Layer 10 of a small transformer language model trained on English Wikipedia (14 layers, counted from 0, width 96). Numbers have three digits each and are written without spaces.
A neuron's activation on a vector x is quick GELU(weights . x + bias), where the dot is the dot product. Quick GELU of z is z times sigmoid(1.702 z).
The model reads these tokens: " the" " Dod" "gers" " promoted" " him" " from" " Dou" "ble" "-A" " Ch" "att" "ano" "oga" " L" "ook" "outs" " on" " May" " " "2" "," " " "2" "0" "0" "9" ".\n\n" "Le" "ach" " made" " his" " major"

The vector x that enters this layer's MLP at each token. A number n stands for (n - 500) times 0.013.
0 " the": 494513340563523551834501193612450588565588450619476448572501467529569497458523572455544671441455469528578513585476533545488491531631571525475465449429513544357524474617487430526550500416431491480596503471673427400524468466473464564332460431473531485517413473576474528491500430444214526515
1 " Dod": 473532407557474498710431191640439550495468521510403485382591486454534565458548491520632547526554428462473640553529440522421465526402491573640606549464531534442504475459477331503490586448532535511540470637598430492443354642369507502545462512493464451486556310530570523433619571684152645485
2 "gers": 547598468466451549799519241542494475527421534628501364423535520540481489546515518491477523661543416485327607440407535473429531490399484526422652541515513539469604491486416397578475441554558596379365690665385438510456443561462528549483453454567480414482683465501593538499551545514190566467
3 " promoted": 473537443524408527832415138480509557607498597482470386540536498437500620580489500477405523446603389511429502395302434445499441563544511610579504533543537466526455538469561483551438610515442453499537412539505399423512559419527424587471614449491473511524569510582504587429543666612389549554
4 " him": 520542425447442583846471097588460424498435499549511233533542503536467523586549542448535503531481479508407516539469526539432509572497531436462480526520503599559461492481478484614467488559616475566517533551544411470556520415569391554474517427536403571626555417550512599411430444590397454508
5 " from": 409509406521453544934476139532460454546428523501437411511482422540595522523494437457505570408532413586437537498458466475480541552554495516511541539524454681523466574549519399471554470456591467509607512576526435454494491402495468550400572421521426497552561550575511518477497575547384420531
6 " Dou": 574522382554486380685414213640373463571398570557445460531617564517326621436637497469518602527462566455452613539413618551438588457454547512440517601579554568438524459349404458547442509468544599567577423653575420596414517590404459488535526479377453415471539421518527468432511518637194536622
7 "ble": 522512359581457568712553242580441435557319572582426439553565481488302525550569639642422510619596538508232571418464479515535490463476493461450527455486573493640530507500569418554523616475619618595433536700559452579417590423433464412448471413419472380451575615544477459530391484552264468539
8 "-A": 409350353467561728701442235496424454399456527444376519452651518429316571382653580522480575575650435534410550542512410542546509499563572472469500495513466504691500546479611434526547626463574498663527540532558492468493465543444460441509459490488534473464451499559589386475445600680202482474
9 " Ch": 496485430435503473655396298546469432493542555641299476424522428464558511514440545526548492423594535474593545513554463529561489452440495588377538591408554569453557560607533520484649584399536526558704592695502546459617329469518495456526423443521404494419524442487606475463446510635038484436
10 "att": 557533395439478392617474236437446450503370558574560400562620443522639341699511578460559527632560431514455598588513474597470431487306451613360525534441559593469592503425660557546469515604507517495450491745453487407625377570560568452530448443364607579428557381524561417494572453519244414350
11 "ano": 578553418474398375662438292273377412514527616590511492565544511588543445561565574485577461614606407516343610520497555464506523553475477570384601505457501520380553491484699540551396470731553482533340409607436433496524443461546588565431478310388657573448705454486559502508543482452222522504
12 "oga": 587583370593423425675531319359458431504591555607451498516528491595388456463539609542495420525657292552317633457404597385583614469470524410459532521443583578558516508480654391553480546561599353568465493587460379446427435391571581599457491438488458351476669501654461488560630659465240543466
13 " L": 514438472519484319700349337480496457486473588563359538470677443488481435546458460481566464325608346485478568528493505504527558534533529491493625505397527490541460582571551461499525528542632456556646641544484505486512261508495519529367569400609444528457543510565617590419498584595073420664
14 "ook": 513592384645390339618450257534475559436460660431489495591642492472443481686477564543519475581563339491392629603448473504459512564263507611367525489426561571646579613399564476558427522562505525451469370679473462503393381587565519489401437421498485573360488429543688499479640555573254478563
15 "outs": 665543430491456470718448207524398453507622597633553397562550543449483547639539528526395558641618334466374488514420520512520480421324404595483462526540606449503498549542501591564514373602476612499456515573365474506499394540674569541312487354559393534435561509503598502414562581549288408533
16 " on": 502508462626445527837484133446520398530442559354472424530552530560516456508453442442393512334495373591415546564395402516467494550462502558572522440523496553553446653472573507517470557592497549473602481587501457524526491487598488573330652349551458542426530492530554547453585495487441501613
17 " May": 483512394514417430744418268454481480516496504500635377506611508687529440614357507377458613511582547518483643689423528564443471496349509462441512459543406541628436580384623576463501499568516577505644570587559471459557475673436505510378560435471351449570515511530414461379548420654269376590
18 " ": 557543331563403390783329380439495632521330611493637499503726464615463331532462590423484641293615583552391531514418540443440536510371434519351560455462512563507520503567621535574456531642431508577526455641504490469543430569404588525436521346532526512525433555555458467429565484505364428520
19 "2": 503475334585464395761427357439597572488364589474590414488728540675395338554429538371558583411633596543414542519357527471389550459361431496334519449514553593503462529493608495617439501552452460565547405655557441479528479630476570540566556392405536455431405523605460448553643448634389398532
20 ",": 528498316519395421829491320393488542538387420387539385438754492663425391675399511415523580388502544581483495569462578475519485504289490526407540469534484606416459520529560543494545429566448539498447447582523471463575482546441492512508534440435570550530433596651559458528633469699450345505
21 " ": 522584337572473433866335294513401658531332556531571519491616499657484452546460504437489577398480537577436484530455528525466570488436430546442598454487488578436509517610635565522423551535498423500606412634546539486523430465369554571488507397524528629453427535514440478390564514457351454293
22 "2": 440514346602528469847473292508502581479398550538533431475617617694414458543450433388553528504505584559470491492365533528382591448405429526387538445505524584450415542563610521555447506441498392515622350662597486507498497531448536577610577458358523516380407477557457485495662461613417416348
23 "0": 488524342470557435848581289589420591479518528453549443414511587679477495663484453513530535543483564515451461341427556573465449521434447551250563487510569596402399512582585510447548474512483396547601340682611475502463465555376524551525537394391527597397478557489527485452540461605366454459
24 "0": 627541348400550494825585333549378578454589518489523440403448608626467462624518551532472470543463542487443474287418553575503449613464436581233577538484544591376400503564566509424553478513495400487535344679638471521464530602374506526532529354418508599491485582477570489472515508570366480405
25 "9": 757510344381487532802542384477329477435583523474501416444466620608444407567556572479403439554493493421494501333377536513480530635540446595331621528377486540367430438532582485419552442521565421502500520640639534527542589632396520511510483324441508614649468635493495487530565560501432462342
26 ".\n\n": 495483400486527589853317196541377504520429420562485394532518547560536624525506467505475563483514503521549503533313525660461489466580545530537516492524496546310639623541514498484544447476559427463546432593489459517538464510413463549369482439453508484625470432517591356530485602530503548439
27 "Le": 505491526571430424706507241562410521602388415660586468435628571592488509519456480467605450603598463467550459507553468618434634353562545499513483549488518505359485553361519491431523622438432469616648459602489536611536411436437514508352525528436528390465645582544484437291545508508187511415
28 "ach": 421605499510477465612548294527530640451285552522549573567531443423457437636451465408583590661622453534399516516581473650459502472445341465364514524542407531587569527532586394403503580565412590505375510676449482440498407604428417550576521502454322381524632531487574425558722570448166527455
29 " made": 561559545488410590870432181559346626464471520461463491594474448479483562585440418553490529483513443477457520339416492510537523474524468541602424605452519501531471492522492340628471588508355511500565438514467559470469532508498393491454589389512404560586485499547616544456584714501369530500
30 " his": 478467469426452570858456073630466475468446518501457396494550518560511542458519478492560526562501453523539497529449543563509557492589549506456486642438464519682425440418520443534489563453497500611528516614518411601523519412455336507401484447499464538541559466452528504410444491590541529518
31 " major": 505479473437455548842579110563431605453461516548425483510555488497490542534484478494500513584613541505501535478440487484544504538503495443444495514507572374555404480476547346546518564360533503719497450671613489503484436365463344471612499372502497421513529453532555497494423559637480573540

Each question shows the input weights of one neuron of the MLP. A number n stands for (n - 500) times 0.0011.

n322 (bias -0.043): 537492572430496471443498558452512635505455418551561623465575544324585345558619487551631599505533456432584574450592322467584509660630530430482573519547220449380438422585370487421635589486618538467439460440466412460532542627512513343365534592397516442409453413536471487406563316707508578560
On which token does it fire most, and how strongly? 1 " Dod", at about 0.77

n124 (bias -0.035): 397489433532500582391487527635544488662585441393576576614457318545508541486503388587712561595511560486421555425577361508574479506479675616576483665422661427589450411583441288615467530430560497583239356534503312413432641584447455506482443436554550547441517476291526595347587299437533494503
On which token does it fire most? 1 " Dod"

n53 (bias -0.040): 598444475315439618446613536453405604553491399576680575615387255494571512456625548589408548503455486461535426417590694489312467511627559693360492503497454336384585537601561338366584513559532472546428477487798451572483538594471620484560420652526606500573497438548431467583448620355590476456
Its three highest activations, in order, are on tokens 25 "9", 24 "0", 0 " the"

n377 (bias -0.018): 664575395473570452463768589415518561431461299573520487500424601429466489455525484476406352505508492532483569582556409447570562432584528328542521544519323339304614490500564550505516443526418476450394567340503327566536600475649531591387283398599456536475541398598464484562607643447521477622
On which token does it fire most, and how strongly? 12 "oga", at about 1.3

n171 (bias -0.033): 497376421559538736480604503523556581475551590573696528562503341509520563471524596325459565474675424652548601606419479534469447687660556500426355461450506528418406536483446276503483503509451417497431401454671446400629434500679594503211517517518563476355308696383284554439408372516543497598
On which token does it fire most? 0 " the"

n166 (bias -0.050): 384444417246456497486526635552546479506812497494576446653521389690511619538583512491486473533388556453648515530374524323412337457506630648598440516623397609650456598333314488370537424406238488442576482421506440445387537457552521306576511480500406512613452466482381509596575258503578410565
On which token does it fire most, and how strongly? 17 " May", at about 0.67

n87 (bias -0.026): 396541520441441449541608502417584632571481425402464567519580564520558447580537432457552451485522418555502495630502493460507460589531544709438446504512525594492536521582430422534498311605248505429407341511465357479587326487624591395525396601553540485410515332522647491569463536402502490655
On which token does it fire most, and how strongly? 14 "ook", at about 2.5

n244 (bias -0.056): 370474368536309493403546522634547603433546607530497528522497700640478731471526503430463487448529710577467503786469635357385283349490488790345390336730530515527637521610583326585487534531395395472453567509567605567447423446554280519427395528629480444433378398507490490522328459475633398714
Its two highest activations, in order, are on tokens 19 "2", 14 "ook"

n212 (bias -0.052): 398430558682656600352471539465450559627493530470531304447400338483525480541564458342482516400423404791447373555472614440610635441500405627601397422549368636191506551481507500431696549330497595350406569369606589406401530473623363376415570516739385507629353561555615613592575629380541362571
Its three highest activations, in order, are on tokens 5 " from", 0 " the", 16 " on"

n13 (bias -0.019): 464532485632432560434560594489461746618434349500590523503293505779626534479404465484541571432400557505528503486505428635376490524544523435386635510662739508458473554421514331457497487431528439571530503535628397468402489670636495293433528448591378639480417523467528625381500438455481452432
On which token does it fire most? 23 "0"

n67 (bias -0.045): 389538481556431631449615647664826389470565665464622390727549507569520460415576563390467676318573815575429642468379542364274487439504537406432412372655742552500468461355393456562524460419326524473538461368475503432514400431367473453354560513562489632489408606357368551590284444561798416763
On which token does it fire most, and how strongly? 19 "2", at about 1.5

n86 (bias -0.041): 425461619666512571417483558549527540508371491558613516546483427567424572486422427387542802382695556560474577673534506380457405470656409279475476465670469324555518542503540339615441630462512445495625718410529472503382560389531463470514623443556403494431426362634296470428483471515568485406
On which token does it fire most, and how strongly? 17 " May", at about 1

n286 (bias -0.021): 520456495525543561492446557568570417416643494538636526538464604485492577505405569530508444481453630666543393536507449272309401365619540347473638495691560531480418484559480443425500489567592309540422378705457467741315477462603437420585471382590392509348435480525449408563604356299565500448
On which token does it fire most, and how strongly? 22 "2", at about 0.85

n186 (bias -0.053): 348438402491342652415482500478453603524500459542464462428620290527456497564446551531564575629497645478567572460507497469456403434506576678520472562679520487441728546486485481574745448431533567575552447511643526572295438426373468519523454434497387331203431485617398687454532405616597339608
On which token does it fire most, and how strongly? 7 "ble", at about 1.5

n25 (bias -0.039): 484476486553433559480498571495543489615529426456500518659516417492549470622522508565443484585360579456619511417530669474543502603494550599523351674513519642445648547595459454611403528494409482343348362490364456583503427536392553342295359477431630457268471675413397518467505637506436586605
Its two highest activations, in order, are on tokens 14 "ook", 11 "ano"

n141 (bias -0.028): 614505598458528610424537447432541604596438416652374641519448458427533520406578475536597497537579544478596530608498422485616407639426498402495546513452331421513475463598436560507474568578477476356450553454569571394579482399498582345523540631466591369541447334317713435580354452581488453471
On which token does it fire most? 9 " Ch"

n203 (bias -0.031): 286458514567507553413613532466561644517332462673539321403558436458469601632483503702602607495650553420540462415491430443326394367602533478472559424511470415391490520564454500554492560545525549551474741461598515392446619525662477447538389505522449435516505411680568482414304379509531500539
Its two highest activations, in order, are on tokens 7 "ble", 4 " him"

n80 (bias -0.046): 555519629424491497393495500495508378439535378671446577597408397412419723408415492545500511349602363434627588448491355576487630524621592248724529648508459383628500465380522552480583426483581550456493599473572545429464580444613577492511544471590357467636557410549387563415407525532537661489
Its two highest activations, in order, are on tokens 13 " L", 12 "oga"

n328 (bias -0.014): 444571503710364724525548490589648531486474550582683471412286561424701428379574431536678597385521569592343365375544408400414412553571486497415561538485512429509431673541494468497456534274509414649390540461432433703630568550464458433509362500541540445444244576422500677503454507530735377437
On which token does it fire most, and how strongly? 30 " his", at about 0.49

n261 (bias -0.028): 645447676314532418536473454704659359544504649535436490422221510482426559382573513395494575332457457474699428541517334490250525467698749612775432557446366525517559491471359500491626583603441477396439596478559323526459476573491523406407657565717497435355469377379417523455336380566699465774
Its three highest activations, in order, are on tokens 30 " his", 16 " on", 0 " the"

n282 (bias -0.018): 448570350452477629454566532386584712408633519412534397415391559450584514557495423552418401556326421588595527444468433534497382677472475720366490605551411470437505622628448518566615487402368513490510495366470478559399522558414491477481460643497570622486387628593611740475489409590541436456
On which token does it fire most, and how strongly? 24 "0", at about 2.3

n361 (bias -0.031): 345395431539379513509734574596480552361442415774642418526346440475414638532449459570417419420521524398606353569508377468517408529548438503468520535548603458573696475474543606624426711544475491466406491486546380633293582565439521648352311491720403527454458509660430549477482650377589587568
Its three highest activations, in order, are on tokens 7 "ble", 3 " promoted", 29 " made"

n215 (bias -0.023): 483474478435556590506476508448549465502584480545510505521524519437558537310641538399547556387601505502490510488535485371599443558672376485462544463609498342485418437344505449545649479632458545491452700382465402484512537525650481528404507488583449439730556271548510634560527414453507450477
On which token does it fire most? 4 " him"

n297 (bias -0.051): 231578617427546528408601636577637497322483510513735488717585608649506656515526550395441602478563563605539410647470446241449491448463539533469525474487709417572558316534377457471387515527307472390328561593497503629345471572611615272513377549454513323497478672393432432566570268400512517550
On which token does it fire most? 19 "2"

n249 (bias -0.050): 410622594622474530405608474435643721534310599514641495607508653353577489508505431570523570464560588554522419325419433419553477575644308534433457475545469417343556451513627409546412618515357459380332486528551510497494557598513567481328392588615514337494433324585540543377562513364532514644
On which token does it fire most? 28 "ach"

n64 (bias -0.013): 537551631526590578510521516472525364446676583430586480520508408416505677284493583383415524474472386490489497555531455536629431535539512511601455474468500493519607532452471535486580478484306459334337745354370536459527420408623509523521564422603439346428545416422569528713408640469424579554
On which token does it fire most? 15 "outs"

n23 (bias -0.057): 484393434505467584496558604720522446571638484424497495561439553455631523333575445277379424566520465530528474538485732522524528510513438505525561498546400498568530538659529571413512320582469480559528601409609526527531487384411408342405373568584387508518526487404565569378300474486510445587
Its three highest activations, in order, are on tokens 30 " his", 0 " the", 4 " him"

n224 (bias -0.010): 540380404542518520514495634594593468527491380619611458412266566383620336569479453441449581419660410418651511587365632467421441470517530457477487528542492385567569578644567556556490342486511651462545631435511558447569351646425618410402473492581519423444413407555351472426513452491571386603
On which token does it fire most? 17 " May"

n221 (bias -0.031): 462396581625605623578701591533560484447449436371599423407559506442458529645536466470488685283361485533519396356495475561450271326583515384427554692591753465343395506446430470494416382546365394509396665554449566567449522684463535336506302446549424336372284348531535452512368539395551468461
On which token does it fire most, and how strongly? 23 "0", at about 0.73

n92 (bias -0.010): 441420622610584518496519611486672517552568522490599346532374418560493478551498519414462476436569365458536529481477668393559459530602471586544440605490498531554579641597598495498367557480448397392435490423422518507520498334359539454473466413537662517358526435405451426505505631469532366664
On which token does it fire most, and how strongly? 3 " promoted", at about 0.36

n93 (bias -0.009): 413565437502431562343455560457521368562569572543515491561464478538453533564504611514568674507445418479416441532645529526569445411427472578550472476473384589217544655434361500563442378549485559371474483440584317628560575523577492626577551411497535584630510503488579625491490531481439495551
On which token does it fire most, and how strongly? 11 "ano", at about 1.3

n30 (bias -0.011): 529508580508480555466525538462487631480332428595506716525503461465593422538557401454400497508453469515588386418471558660525588533637604589503525645408500549511467515487219447495490490610343564472517380534444428406559529571478627254269356543576444295487445533375569492502460506537576462522
On which token does it fire most? 29 " made"

n246 (bias -0.047): 307375408475444452488382572591524624605341436574586621506420416584449656566408500403416478497558635439677550712607484446391590422556656532470365286628569323484455390560554350494488456552461524593463433411560437388573598423466653482516394703435654592506378442339285527553494237480695384513
On which token does it fire most, and how strongly? 22 "2", at about 0.31

n237 (bias -0.062): 472410482425278578466491576815588271341578521433651410582584469709422427451411662354589585321460510606562500616415486361426358435572558595444408582739503513556453567657260451481578458528398483559466434400545491635392441546487609285621584379564397490538302436480372639429383325522674454808
Its two highest activations, in order, are on tokens 19 "2", 17 " May"

n90 (bias 0.002): 555415485535519557580658521450536506386559453542569698482414497313427369645529419426406470454527454606563568355612563521515389516526523452450492488576558409461631500644575547528549508432553436440301494268558667376392317371503617495511420581565481437380456506608262558533407525467534449542
On which token does it fire most? 12 "oga"

n155 (bias -0.039): 430370493638608640498547520632507464608447523658406370547424372346532683532431401480429536614530548445591479626561503468505507439397647584495520438477440438566442574527534493519596510305495455498445635507490596589500448410443458478528493502474316510254402606467557564442250459544537516585
On which token does it fire most? 9 " Ch"

n214 (bias -0.034): 525560566554517559474459599541549515558503596472497563417500517618656510607436407486447463427437485646532388740519401371474592512411335467531476267604515452346442551427616559345410470559500500351489462559598520490377543490593502552473519495523542370515443421451553610588445525588524477349
On which token does it fire most, and how strongly? 22 "2", at about 0.84

n143 (bias -0.019): 225604605658569528500505583592456623594603500752533373541429239431538529508431418561476509483469523441497682523515494514590474434521557580436467541549523428488586438395635685357566532476533528434469658560506663531240579527436626522375359434452468392512537575378290386508448552372539437461
On which token does it fire most? 7 "ble"

n26 (bias -0.035): 472543619566638548450544507371495548474431554662430625532533423537500692425468473457500481464549282680469417672455431422568427495573500392548380397403629503443482472577556574452487690428528355351512559497553447425612424511704629463589570545463559411336445296525674578458586513293508471437
On which token does it fire most? 12 "oga"

n366 (bias -0.045): 429391592444586665422561471687588676555415546589515479540400436535652600478615304402430472500580569427540618626519517522532599409456484514530497485503393406546462521479400495549428303380445448505694767393605551489503645431593478460548381535408582531335500477406497335450379319648527407465
On which token does it fire most? 30 " his"